Layer 6 of a small transformer language model trained on English Wikipedia (14 layers, counted from 0, width 96).
A neuron's activation on a vector x is GELU(weights . x + bias), where the dot is the dot product.
The model reads these tokens: "201" "2" "–" "202" "2 " "M" "an" "h" "att" "an " "J" "as" "p" "ers " "(" "N" "C" "A" "A" ") " "202" "2"

The vector x that enters this layer's MLP at each token. A number n stands for (n - 500) times 0.0082.
0 "201": 520 321 493 604 614 438 427 589 523 476 543 538 535 532 737 320 462 682 547 601 398 647 584 612 613 513 673 239 677 422 186 381 506 526 462 648 584 435 498 398 368 23 699 644 788 658 643 428 432 359 322 488 509 388 319 575 718 756 497 604 674 399 541 519 350 497 499 456 462 514 474 404 417 447 602 360 414 376 463 449 572 421 522 627 463 672 452 664 423 339 610 570 199 383 480 562
1 "2": 628 440 484 698 514 459 349 369 303 516 497 299 600 669 530 326 366 741 696 352 360 456 530 463 551 627 551 312 463 399 358 419 636 393 492 720 621 506 412 451 341 187 678 521 735 542 637 570 440 376 352 453 428 311 444 546 532 834 550 563 632 550 695 400 428 404 661 552 548 497 264 369 410 495 598 424 632 403 533 157 674 613 582 794 523 534 540 645 564 536 471 417 211 560 456 707
2 "–": 611 529 406 670 543 581 243 600 462 513 471 340 573 740 537 319 234 581 477 473 412 582 518 440 592 564 689 202 558 349 524 486 498 470 488 798 418 559 415 463 291 43 500 623 730 712 540 512 525 387 271 399 501 552 410 505 643 609 514 538 507 490 685 448 466 375 829 507 462 503 427 341 358 524 659 442 613 566 473 170 466 702 487 716 517 578 442 514 680 582 542 459 173 496 523 568
3 "202": 742 466 551 678 470 636 442 525 474 479 342 432 731 733 500 158 292 760 622 436 314 574 495 542 448 637 618 416 573 283 405 491 456 529 210 679 637 424 419 558 407 151 616 613 680 592 546 471 390 406 407 428 355 353 443 523 567 696 406 596 582 513 669 287 472 398 686 476 451 558 444 340 334 433 652 462 569 414 473 212 648 674 642 747 380 734 483 532 673 516 532 491 228 520 468 515
4 "2 ": 698 471 471 648 450 500 257 455 414 459 555 509 568 754 472 272 352 767 625 487 398 484 413 513 573 374 584 333 515 382 421 571 632 362 423 598 562 431 496 490 331 185 528 632 699 612 680 633 521 362 400 291 384 387 410 472 729 822 611 573 643 548 712 335 549 462 574 478 712 446 394 407 414 594 514 384 692 443 506 220 540 635 599 679 608 589 502 568 477 442 500 353 92 546 454 514
5 "M": 735 390 462 671 305 505 251 491 593 659 462 400 630 793 489 173 469 664 598 507 543 509 310 548 514 637 567 354 570 269 444 461 613 289 519 615 589 569 496 471 326 204 578 604 842 640 718 555 244 392 352 289 527 413 422 694 486 650 510 474 707 289 537 257 563 266 545 533 558 467 484 296 469 536 650 404 621 403 642 249 571 693 506 522 495 671 435 441 529 534 550 496 443 490 497 603
6 "an": 428 394 313 784 420 567 285 446 576 612 469 421 647 713 598 369 397 731 612 602 507 583 371 508 491 520 683 435 501 202 450 437 567 296 396 707 421 474 357 662 320 285 633 582 509 657 677 558 320 387 294 430 486 521 291 837 528 824 376 471 668 397 526 463 593 409 559 571 578 409 338 358 484 578 709 520 702 458 582 247 657 541 545 648 331 575 369 465 500 556 597 373 394 448 280 616
7 "h": 695 445 285 771 325 459 302 424 421 526 437 294 610 703 673 343 575 621 476 497 520 641 473 464 544 635 585 276 506 295 482 416 408 347 456 647 574 471 411 533 349 500 538 733 593 561 687 578 355 267 319 341 540 516 373 603 548 821 524 634 568 434 505 604 641 380 665 502 700 570 255 328 568 351 686 353 630 406 598 185 646 670 654 678 424 491 452 381 557 639 606 415 369 421 330 474
8 "att": 606 364 414 651 612 531 352 533 517 527 430 272 705 681 445 418 445 501 472 429 494 518 349 596 582 627 774 346 528 246 572 349 476 390 309 695 507 593 504 666 437 199 571 785 466 561 789 353 317 300 415 456 517 361 362 586 565 810 667 686 521 384 516 590 419 321 696 620 589 474 387 318 562 291 618 442 731 530 468 313 376 549 677 620 391 560 629 331 407 515 601 499 394 496 333 580
9 "an ": 646 439 236 674 470 569 329 324 578 467 527 334 598 758 607 325 362 719 516 492 362 595 484 663 516 195 698 341 482 336 520 548 538 315 325 652 481 473 485 531 563 160 600 714 660 597 735 593 506 260 380 405 489 449 554 593 753 695 594 557 622 527 624 360 467 452 494 541 668 471 386 326 440 450 582 535 533 533 616 416 618 582 590 563 479 609 518 329 343 465 513 545 178 461 338 545
10 "J": 625 454 282 728 390 511 333 393 577 584 458 297 618 798 437 234 410 618 422 461 513 685 403 621 513 531 613 386 555 247 393 451 746 266 441 603 693 573 386 399 393 268 614 587 718 658 777 607 428 265 489 380 424 382 368 680 615 668 438 565 635 269 615 369 535 269 616 612 459 482 496 327 607 574 526 432 643 285 567 303 535 588 611 615 461 641 458 512 388 555 561 668 424 395 420 557
11 "as": 485 329 373 605 538 611 338 476 646 621 444 260 626 609 429 377 356 698 621 413 617 570 305 650 723 564 727 425 434 211 533 378 581 308 302 748 652 554 530 530 384 152 596 605 480 553 666 459 457 248 394 405 464 525 382 727 689 769 467 588 560 459 630 620 499 458 574 571 615 366 418 311 456 503 817 294 729 415 467 140 526 481 390 598 457 419 439 584 513 492 530 562 482 400 436 557
12 "p": 584 406 399 612 517 484 502 379 532 643 391 178 718 754 546 238 456 472 583 500 631 521 514 599 579 577 678 415 605 279 384 451 542 360 272 807 580 528 436 436 417 263 611 676 527 455 640 478 446 264 408 426 532 433 502 652 561 745 412 668 503 535 639 537 441 303 645 627 879 475 489 306 358 344 724 238 651 362 419 209 683 565 392 523 454 520 485 574 727 569 433 407 378 508 386 519
13 "ers ": 527 494 459 710 398 531 356 348 569 530 613 273 502 753 536 260 440 717 471 418 438 517 520 688 557 302 614 376 490 352 495 413 660 282 323 703 477 449 534 629 491 136 544 774 780 528 565 573 486 245 367 372 399 410 599 540 857 606 528 666 582 487 630 470 542 425 488 528 615 480 368 406 385 418 693 394 642 546 535 227 653 559 546 555 490 685 507 434 477 440 528 538 243 366 469 479
14 "(": 510 482 417 662 348 480 171 534 608 453 564 338 540 743 461 214 446 738 652 638 610 766 508 668 533 430 424 345 533 289 351 432 623 433 350 633 590 523 551 563 442 45 434 546 829 677 758 546 409 306 466 374 519 436 411 528 558 576 596 461 706 446 620 468 526 425 634 484 451 516 402 369 464 454 702 399 546 410 542 297 562 533 601 627 529 640 406 484 615 633 395 386 196 563 288 706
15 "N": 593 425 345 764 191 479 318 484 629 681 400 346 610 771 616 229 495 744 604 462 667 655 539 584 492 472 542 372 486 326 393 428 640 319 524 632 526 583 429 532 367 132 644 477 782 439 620 612 423 327 291 402 560 370 454 651 411 577 430 422 738 411 620 314 545 352 667 584 412 393 404 335 499 611 596 501 700 350 541 232 710 533 597 653 470 653 448 468 515 621 610 536 360 415 437 528
16 "C": 637 463 516 767 156 720 352 541 497 547 407 330 720 764 588 314 468 450 485 539 557 598 451 550 610 525 664 343 481 227 474 467 606 211 404 556 586 511 611 452 431 222 560 522 769 661 643 453 364 338 286 467 575 270 284 689 578 609 338 592 593 591 557 409 605 293 628 619 553 520 412 279 412 511 539 404 636 441 411 293 713 629 634 596 507 564 593 449 659 494 428 597 446 419 357 446
17 "A": 679 402 492 707 304 733 311 479 555 572 397 297 713 767 535 234 496 410 632 318 604 509 314 573 626 481 661 399 492 412 338 434 581 61 491 616 628 635 430 560 389 299 574 474 653 580 599 472 351 328 197 488 521 414 396 640 633 570 358 618 615 457 694 523 555 343 573 604 638 651 446 251 377 470 655 425 579 511 459 374 564 585 607 734 438 559 473 561 547 581 550 503 344 510 266 621
18 "A": 615 362 421 737 346 697 325 457 528 526 415 327 770 722 546 263 505 369 638 329 547 498 261 601 598 456 605 405 556 439 339 410 523 77 517 595 604 608 452 522 410 316 632 524 623 555 629 450 434 280 247 547 524 441 468 693 664 567 393 618 608 459 708 517 505 319 584 654 623 646 484 224 346 445 624 390 624 545 532 348 540 619 570 724 418 587 479 530 515 632 527 441 351 512 236 680
19 ") ": 510 512 445 629 312 595 161 591 438 607 606 330 567 708 589 316 416 658 627 450 497 669 468 685 537 296 485 267 578 468 327 448 674 398 347 591 496 450 529 547 401 132 671 678 688 648 580 529 643 320 509 263 482 345 419 654 791 623 598 613 450 526 758 506 468 380 577 532 642 560 426 484 397 624 637 405 645 414 577 295 565 390 462 572 430 567 472 509 488 480 376 440 141 451 419 588
20 "202": 655 505 436 698 351 589 429 622 449 440 352 460 721 698 527 128 355 775 718 443 345 569 560 671 506 573 478 442 666 259 359 448 494 532 254 682 623 402 374 504 457 112 643 599 689 528 503 457 398 371 408 476 412 372 424 534 582 648 494 601 585 493 681 380 432 311 634 516 411 547 449 364 366 533 717 506 563 391 487 211 693 575 711 696 337 730 477 524 654 558 416 543 235 488 460 547
21 "2": 575 522 361 721 380 487 299 440 252 457 466 377 621 631 530 297 401 713 779 360 352 487 452 567 565 571 485 321 467 346 386 461 631 419 443 729 577 523 417 445 364 225 662 513 730 481 599 598 466 364 358 443 520 350 388 552 544 811 561 590 599 552 747 450 477 343 667 535 590 502 351 374 446 589 576 471 645 398 509 94 682 608 573 768 521 583 621 553 498 523 432 410 220 545 417 773

Each question shows the input weights of one neuron of the MLP. A number n stands for (n - 500) times 0.0018.

n58 (bias -0.014): 619 720 603 539 339 571 439 584 527 484 411 553 494 500 409 725 465 346 390 599 440 430 587 445 409 497 467 547 306 467 709 734 506 484 576 656 222 457 473 573 697 691 578 532 414 324 522 551 354 326 421 417 529 497 476 583 459 636 473 418 534 428 643 497 375 430 579 485 382 284 503 435 440 551 648 593 500 456 624 487 509 475 449 705 478 445 607 523 521 566 623 485 542 531 533 494
On which token does it fire most, and how strongly? 6 "an", at about 1.4

n68 (bias -0.030): 523 480 513 491 289 467 417 533 500 264 260 408 462 513 328 597 480 533 214 480 418 725 579 419 432 441 481 638 579 721 494 477 497 521 581 665 546 464 529 490 526 593 684 686 552 448 546 560 403 625 650 650 467 506 558 475 413 553 566 490 675 468 707 431 387 491 347 411 424 510 519 148 393 478 261 417 493 490 442 603 533 487 417 506 582 552 509 639 351 369 439 532 583 536 439 379
Which token does this neuron like most? 10 "J"

n488 (bias 0.002): 439 496 454 644 378 489 663 588 347 318 507 320 415 455 587 679 463 445 463 380 591 521 573 547 639 646 528 514 446 695 429 767 490 340 604 354 361 407 398 493 417 560 366 355 410 706 695 789 504 607 515 486 560 507 699 538 617 444 320 525 342 535 427 328 543 634 454 458 606 470 375 269 603 606 670 486 529 526 645 651 554 800 429 400 482 547 493 462 300 518 691 310 373 348 372 539
On which two tokens does it fire most, strongest first? 7 "h", 9 "an "

n112 (bias -0.014): 438 397 627 293 398 533 342 381 624 487 320 604 441 584 474 589 454 448 469 570 427 358 409 617 518 535 485 454 366 586 479 521 545 395 560 593 640 548 345 488 512 512 421 592 329 440 573 435 348 546 349 668 336 556 453 474 463 454 592 512 473 655 609 720 449 449 506 482 418 506 571 413 755 591 344 427 660 585 500 472 479 368 606 489 717 424 483 403 571 665 529 383 485 596 595 479
Its three highest activations, in order, are on tokens 8 "att", 17 "A", 18 "A"

n321 (bias -0.042): 417 658 526 494 549 346 688 646 521 651 417 565 568 442 526 595 445 635 436 548 581 650 400 527 355 471 559 365 417 615 529 470 508 522 485 475 646 503 430 414 575 518 520 645 536 500 564 463 521 517 255 413 464 535 503 590 531 344 511 503 601 430 440 403 542 463 328 445 596 560 503 694 506 643 491 598 584 410 224 652 449 329 309 580 419 467 385 599 536 374 304 497 503 339 532 649
On which two tokens does it fire most, strongest first? 0 "201", 19 ") "

n311 (bias -0.038): 486 464 466 618 518 342 612 482 494 521 376 711 480 712 628 569 509 328 462 415 565 477 521 352 417 469 623 506 594 631 491 743 354 258 517 401 462 448 540 431 465 608 489 500 442 485 547 515 520 508 542 541 462 378 554 466 400 369 628 489 422 511 702 559 396 442 441 683 474 518 532 430 630 463 520 328 459 456 318 547 517 593 583 457 628 514 559 475 713 440 670 441 520 607 383 540
Its three highest activations, in order, are on tokens 18 "A", 17 "A", 12 "p"

n95 (bias -0.019): 500 435 590 586 735 446 573 521 462 469 420 436 406 337 554 397 379 393 642 434 263 567 554 550 518 666 415 466 503 637 611 720 323 547 541 571 500 403 483 647 509 529 552 421 381 446 479 338 577 489 397 598 503 425 547 437 324 512 682 497 592 445 470 497 600 517 468 434 452 600 332 506 281 558 500 411 527 446 529 479 568 747 447 541 557 561 531 649 279 427 590 569 607 450 482 544
Its three highest activations, in order, are on tokens 1 "2", 3 "202", 21 "2"

n330 (bias -0.038): 457 416 463 476 522 403 620 487 537 471 512 706 335 665 509 558 500 420 402 406 442 488 528 525 451 434 497 548 335 479 589 683 584 441 654 529 491 531 476 614 344 503 449 340 491 369 703 522 463 268 344 718 327 530 570 578 423 423 461 476 553 470 525 484 571 533 407 557 306 389 293 463 618 509 330 544 578 447 524 402 273 472 573 546 450 581 599 397 639 845 427 533 485 543 549 518
Its three highest activations, in order, are on tokens 15 "N", 10 "J", 6 "an"

n271 (bias -0.023): 567 560 328 328 369 445 517 665 381 624 539 588 356 470 400 464 591 521 492 453 436 595 495 563 435 570 577 266 391 639 449 458 468 332 578 503 508 542 541 552 571 611 525 445 673 510 441 564 389 593 428 693 425 525 482 508 525 583 402 454 568 429 547 458 404 609 489 604 500 401 534 518 406 495 428 488 495 426 600 553 435 390 364 408 689 522 525 572 451 541 569 444 543 466 456 618
Its three highest activations, in order, are on tokens 0 "201", 5 "M", 15 "N"

n324 (bias -0.041): 492 528 414 619 595 561 477 597 481 621 429 515 513 447 510 462 559 464 369 324 481 554 555 656 359 361 497 587 599 591 484 475 421 543 438 503 636 432 335 568 484 392 564 500 596 495 439 348 804 639 394 544 515 489 465 582 398 270 369 508 524 601 508 328 359 461 325 484 417 595 541 434 494 569 479 348 459 616 446 595 396 508 489 530 511 459 516 632 443 508 495 383 580 505 495 390
On which two tokens does it fire most, strongest first? 18 "A", 0 "201"

n45 (bias -0.017): 503 549 401 500 635 563 464 597 577 337 446 425 277 356 689 535 286 576 622 551 567 559 512 452 432 434 426 506 331 459 535 613 355 711 441 565 697 482 424 325 497 573 471 474 530 401 360 515 476 549 384 536 423 465 474 428 397 681 537 617 429 549 473 430 553 602 513 599 512 597 438 359 457 599 433 562 632 410 594 473 392 512 424 558 608 567 511 497 408 406 728 306 637 652 615 570
On which token does it fire most, and how strongly? 21 "2", at about 1.2

n436 (bias -0.012): 443 396 449 577 378 396 451 534 509 506 370 484 398 374 474 554 453 569 330 436 536 650 593 424 587 392 554 743 616 590 557 527 494 333 711 566 503 479 524 346 442 545 589 616 381 515 627 541 416 439 628 670 424 334 381 471 599 403 526 503 476 547 420 543 379 543 487 459 362 341 455 311 509 541 455 431 555 503 318 540 646 704 697 452 427 446 401 633 422 595 497 515 696 433 677 405
On which two tokens does it fire most, strongest first? 10 "J", 16 "C"

n186 (bias -0.037): 516 548 654 477 377 601 559 341 605 717 407 493 402 590 468 639 384 343 548 540 445 352 473 490 596 414 691 365 512 431 753 410 441 595 523 359 517 295 454 566 497 641 354 659 493 557 558 579 414 538 763 560 658 510 317 464 459 356 446 526 613 429 466 547 589 484 354 516 305 406 450 467 469 659 679 516 607 685 428 429 714 460 329 469 437 550 554 551 467 359 435 276 575 736 503 451
On which token does it fire most, and how strongly? 6 "an", at about 0.28

n354 (bias -0.030): 367 575 532 433 598 205 444 503 532 396 362 339 500 338 415 432 661 412 624 417 583 555 590 612 441 339 656 668 497 426 481 461 411 437 301 388 533 480 603 562 484 519 522 309 460 503 497 557 529 607 598 484 317 327 574 427 657 692 620 432 654 439 590 386 497 559 605 346 427 421 585 553 406 423 368 364 391 420 497 430 619 421 383 503 797 448 668 675 399 610 600 503 484 612 393 397
Which token does this neuron like most? 4 "2 "

n497 (bias -0.036): 353 428 629 462 642 450 710 423 588 472 346 375 613 310 361 454 611 493 537 404 452 519 510 615 425 481 614 640 417 694 639 487 537 563 497 517 607 395 635 405 447 639 558 459 381 596 363 601 800 330 487 302 592 433 335 529 478 348 607 604 418 542 473 416 520 509 612 698 513 469 605 592 611 654 548 590 397 600 490 326 655 388 390 625 625 568 548 569 549 429 384 401 265 441 490 494
Which token does this neuron like most? 19 ") "

n212 (bias -0.037): 415 502 462 526 661 461 471 610 446 414 581 500 520 545 606 625 485 456 425 449 456 460 506 547 591 406 570 502 481 480 655 608 452 683 439 397 556 415 516 650 469 512 518 442 469 455 496 473 423 467 427 459 494 432 492 488 539 510 457 550 522 385 455 448 589 467 489 522 444 521 476 531 410 586 626 508 430 389 564 531 469 527 450 564 590 449 649 527 498 372 460 508 438 524 536 510
Which token does this neuron like most? 0 "201"

n107 (bias -0.045): 367 353 819 359 588 598 679 432 725 661 213 553 482 633 428 485 343 481 622 428 809 235 386 563 544 403 636 489 479 272 463 590 308 674 404 392 375 474 529 444 605 702 464 578 373 485 648 608 307 414 703 511 490 329 404 641 414 531 392 456 377 580 572 553 478 507 488 387 636 575 608 470 534 522 449 419 620 421 452 724 418 612 375 552 448 315 295 450 626 489 383 613 456 436 515 365
Which token does this neuron like most? 12 "p"

n108 (bias -0.006): 94 607 703 577 224 563 688 472 330 330 421 406 561 417 444 490 433 433 620 635 258 520 402 472 514 500 568 507 490 615 537 693 587 434 664 340 279 335 561 325 659 412 530 585 483 586 521 277 565 497 504 521 391 604 419 437 592 652 526 408 469 386 643 398 479 536 463 483 357 496 606 604 521 574 672 468 594 650 429 482 566 569 531 264 541 497 464 441 459 564 632 520 416 696 493 507
Which token does this neuron like most? 19 ") "

n281 (bias -0.040): 480 476 500 628 404 580 431 506 656 577 532 694 486 244 374 512 533 533 470 633 460 474 322 558 370 523 763 689 454 402 434 515 445 583 610 506 557 471 534 549 383 517 623 453 471 579 518 488 535 388 416 474 592 526 529 469 475 482 587 454 517 406 518 530 512 664 519 338 388 482 459 529 521 443 689 530 491 252 635 476 462 611 376 259 547 533 525 700 506 342 497 591 569 544 506 408
Which token does this neuron like most? 11 "as"

n296 (bias -0.010): 646 628 436 374 518 548 522 455 506 537 350 577 413 398 410 453 560 379 431 559 595 404 371 591 485 494 698 483 396 436 445 577 379 516 544 549 617 456 652 433 550 561 400 421 544 786 635 340 439 576 428 412 473 537 625 509 469 361 466 593 509 606 536 371 588 492 509 480 562 259 538 414 500 514 552 511 420 619 465 647 527 612 454 530 429 621 585 433 295 263 627 526 417 473 494 269
On which token does it fire most, and how strongly? 9 "an ", at about 1.1

n240 (bias -0.030): 331 343 605 546 451 484 691 573 657 722 325 422 308 439 408 665 585 369 200 780 376 618 419 587 689 137 790 692 404 516 469 420 548 403 433 566 496 634 558 417 707 660 597 477 265 659 573 623 461 458 292 325 404 570 574 346 622 402 557 508 563 543 649 734 504 621 755 535 548 421 528 420 382 457 278 601 564 605 676 626 388 576 590 518 532 359 408 323 551 500 597 558 349 524 539 383
Which token does this neuron like most? 9 "an "

n114 (bias -0.042): 464 479 587 388 503 640 615 440 510 670 428 719 487 564 456 637 510 426 547 666 484 588 373 477 493 294 634 392 466 650 259 507 441 305 562 565 685 319 506 572 593 494 687 632 460 566 487 449 621 430 629 556 427 490 552 650 408 161 335 377 480 654 627 477 411 547 595 545 457 708 425 421 503 487 277 435 480 664 390 564 563 583 529 262 570 383 456 434 497 536 565 490 400 411 542 591
On which token does it fire most, and how strongly? 18 "A", at about 1.2

n78 (bias -0.032): 486 578 414 484 493 474 502 507 444 609 469 638 293 534 593 519 408 512 519 538 445 467 438 429 495 575 416 359 452 442 523 491 476 545 509 432 704 584 502 552 573 414 728 462 443 323 440 609 334 500 519 545 434 505 532 484 480 580 498 419 437 438 510 481 488 529 482 296 448 629 472 519 425 516 500 313 531 552 537 385 420 536 421 515 554 416 455 556 521 546 465 436 585 630 439 488
On which token does it fire most, and how strongly? 1 "2", at about 1.4

n99 (bias -0.053): 440 456 733 546 530 340 431 564 425 605 348 609 466 617 406 416 562 419 543 516 253 370 460 360 617 492 427 530 556 443 606 540 510 531 568 495 572 542 369 495 574 484 492 510 563 500 382 611 563 543 546 363 385 374 451 572 386 362 665 541 529 500 535 519 655 395 652 467 513 525 393 616 519 497 500 641 540 479 539 540 418 693 523 344 563 438 477 508 521 425 492 505 495 497 414 521
Which token does this neuron like most? 5 "M"

n156 (bias -0.030): 317 486 328 385 393 486 348 490 547 617 288 654 490 448 620 457 417 483 393 697 582 237 613 628 400 652 487 402 500 261 556 439 616 358 560 556 449 493 533 557 436 646 369 362 436 568 455 652 457 532 790 463 447 612 609 402 513 524 257 464 591 448 483 401 591 619 385 490 388 355 487 527 569 586 526 576 429 630 596 545 642 585 387 544 608 591 610 324 346 493 612 536 454 598 390 229
On which token does it fire most, and how strongly? 6 "an", at about 1.1

n435 (bias -0.040): 371 441 456 367 582 352 506 607 193 433 367 535 525 528 473 632 630 360 481 548 373 550 506 357 670 552 547 457 462 384 525 459 485 473 424 421 445 374 475 522 459 509 444 524 379 389 367 556 431 500 135 643 450 537 506 445 451 591 381 516 497 713 686 380 532 449 351 485 606 470 727 373 546 621 537 674 564 478 512 448 545 707 522 474 500 432 687 566 651 450 624 413 537 589 466 706
Which token does this neuron like most? 21 "2"

n461 (bias -0.010): 558 431 466 546 424 319 482 326 630 461 450 521 515 592 438 382 491 405 511 539 515 389 570 504 659 467 466 500 397 511 408 487 542 473 543 359 489 414 530 601 476 530 567 492 504 437 573 558 575 438 516 578 436 422 383 596 504 464 539 517 317 542 432 449 554 500 500 569 454 468 408 507 445 546 445 579 450 561 479 553 433 593 466 570 502 458 500 490 567 494 498 441 631 699 447 511
Which token does this neuron like most? 18 "A"

n118 (bias -0.034): 411 378 479 566 503 278 421 481 381 393 525 476 494 399 675 555 636 633 566 541 663 476 469 543 570 702 390 595 411 409 381 478 601 627 660 622 692 282 527 552 497 479 358 426 652 674 459 500 500 527 548 512 491 645 479 413 621 386 524 299 469 539 388 648 558 653 510 488 556 558 399 630 573 572 364 567 472 262 524 519 407 466 527 371 398 483 574 459 724 442 542 608 340 429 503 564
On which token does it fire most, and how strongly? 14 "(", at about 1.6

n482 (bias 0.006): 579 437 500 461 488 434 562 383 474 438 507 485 419 446 520 488 457 541 574 441 505 579 567 481 449 575 433 409 557 421 549 472 583 373 551 483 514 479 567 505 514 590 411 460 439 632 428 589 435 511 498 564 574 624 699 589 543 478 611 678 582 550 531 586 390 569 525 559 493 609 533 349 430 562 429 562 479 365 505 380 545 460 484 328 531 436 301 353 603 592 594 468 525 505 505 544
On which two tokens does it fire most, strongest first? 7 "h", 12 "p"

n19 (bias -0.045): 520 556 447 478 524 558 492 349 497 196 423 596 475 517 527 489 512 430 538 624 310 492 302 546 429 483 314 357 423 463 525 411 511 563 472 405 381 417 631 463 463 551 400 467 689 543 695 553 474 599 570 523 564 464 531 508 571 541 459 570 420 522 367 555 497 454 503 634 416 578 557 411 597 567 293 724 627 529 413 500 448 586 446 484 420 342 533 519 472 671 716 575 587 377 565 564
Which token does this neuron like most? 10 "J"

n138 (bias -0.032): 431 530 564 570 436 631 466 488 457 530 390 573 514 574 394 502 552 510 451 478 456 460 510 342 474 433 467 479 513 327 479 584 460 548 619 498 471 421 540 288 637 434 477 530 560 601 524 478 524 445 559 514 558 552 509 556 452 401 525 543 486 631 352 441 612 342 298 540 522 306 445 495 716 439 439 459 524 471 441 649 498 601 394 531 524 484 641 482 555 436 404 577 577 529 476 500
Which token does this neuron like most? 16 "C"

n272 (bias -0.022): 479 606 470 547 525 415 624 592 372 405 539 624 450 416 514 652 518 451 479 400 562 343 201 506 437 552 470 602 559 636 461 705 393 297 634 547 696 662 623 509 479 364 453 486 476 434 503 389 581 402 725 458 536 532 470 526 673 574 488 500 395 348 461 469 557 446 638 611 442 491 500 554 420 526 388 520 397 567 420 623 548 606 577 578 352 334 503 354 572 467 388 485 265 578 565 562
On which token does it fire most, and how strongly? 18 "A", at about 0.84

n338 (bias -0.054): 355 497 508 559 594 474 470 588 715 714 446 438 384 525 533 460 429 521 535 399 385 322 596 601 349 564 358 508 468 559 500 247 570 630 517 512 582 349 609 529 457 415 430 437 578 480 430 479 517 627 471 460 449 559 534 536 544 350 552 435 420 299 529 482 734 454 405 494 517 702 606 465 459 525 416 660 659 410 418 550 558 517 477 505 595 323 392 394 568 503 376 453 486 351 528 472
Which token does this neuron like most? 19 ") "

n202 (bias -0.008): 580 622 369 327 429 295 557 500 384 266 249 359 344 453 698 773 284 305 678 708 330 640 438 666 408 613 432 312 530 891 508 524 595 607 375 395 603 593 453 327 394 428 587 485 431 447 488 400 488 558 404 589 571 603 476 630 550 646 496 376 484 326 520 166 782 627 340 788 615 513 637 447 450 773 405 282 553 566 528 591 431 606 440 519 634 659 488 473 416 373 560 492 433 516 572 472
Its three highest activations, in order, are on tokens 0 "201", 4 "2 ", 21 "2"

n508 (bias -0.014): 468 399 407 357 473 438 594 383 491 596 497 382 427 509 540 450 536 430 356 325 526 523 311 656 485 409 640 739 478 401 442 388 406 500 523 552 377 400 655 433 654 581 417 579 524 367 539 403 617 596 630 453 519 465 793 457 641 455 576 602 529 454 399 548 391 520 409 638 443 358 512 394 515 382 384 542 473 449 601 671 645 521 619 538 509 654 483 629 553 523 436 560 540 373 512 575
Which token does this neuron like most? 13 "ers "

n37 (bias -0.028): 436 623 570 463 533 658 430 431 252 460 488 278 599 460 509 547 515 409 328 503 454 383 584 299 415 577 675 460 431 523 407 610 445 472 447 439 316 476 468 712 476 582 615 486 592 562 500 518 368 406 515 669 418 491 410 606 611 330 401 430 450 581 560 386 550 565 547 514 500 621 576 444 524 514 503 625 360 386 451 590 500 580 599 396 453 616 466 565 383 390 399 480 618 364 748 590
Which token does this neuron like most? 16 "C"

n75 (bias -0.042): 436 330 468 238 682 539 527 186 360 534 445 357 437 432 478 551 493 556 415 704 365 601 360 362 510 327 478 543 527 566 529 506 749 439 621 480 265 407 437 621 474 573 654 629 465 516 454 550 478 562 474 465 378 478 497 397 503 470 392 592 564 550 422 608 378 555 373 456 510 537 596 539 280 415 342 482 639 552 525 602 571 552 427 563 510 672 522 555 586 402 632 569 528 323 678 658
Which token does this neuron like most? 13 "ers "

n416 (bias -0.031): 364 582 587 510 539 493 516 409 419 471 476 701 436 559 556 483 479 507 510 541 557 470 323 699 412 437 331 437 557 392 645 668 554 297 503 376 559 446 627 361 246 497 600 598 442 370 444 363 711 530 626 438 478 667 652 254 775 641 484 493 435 313 459 584 411 513 379 540 521 683 395 555 388 670 419 516 645 316 588 734 668 256 567 437 555 404 533 389 371 470 621 430 426 438 557 483
On which token does it fire most, and how strongly? 19 ") ", at about 2.1

n214 (bias -0.038): 645 276 448 441 443 410 463 176 500 322 575 636 388 545 471 508 418 605 625 483 527 481 497 475 475 500 648 519 500 421 385 664 526 424 621 532 483 379 603 566 553 541 592 524 456 528 373 457 357 370 551 647 500 424 582 422 465 534 548 475 389 519 556 649 470 545 432 654 377 573 594 433 616 725 427 510 545 421 546 599 478 642 601 405 481 427 441 547 539 546 429 481 568 381 511 391
Its three highest activations, in order, are on tokens 10 "J", 9 "an ", 4 "2 "

n308 (bias -0.030): 492 429 656 387 474 443 433 616 376 602 401 537 562 481 552 413 532 465 538 552 300 315 517 523 554 593 576 442 564 724 242 563 577 407 418 588 370 472 547 610 697 567 625 361 483 429 485 626 621 492 485 665 463 553 494 290 473 564 527 528 568 608 578 407 316 492 546 464 480 623 557 514 567 589 400 379 483 402 548 587 537 569 570 484 460 452 442 632 531 472 486 356 458 665 531 394
Which token does this neuron like most? 1 "2"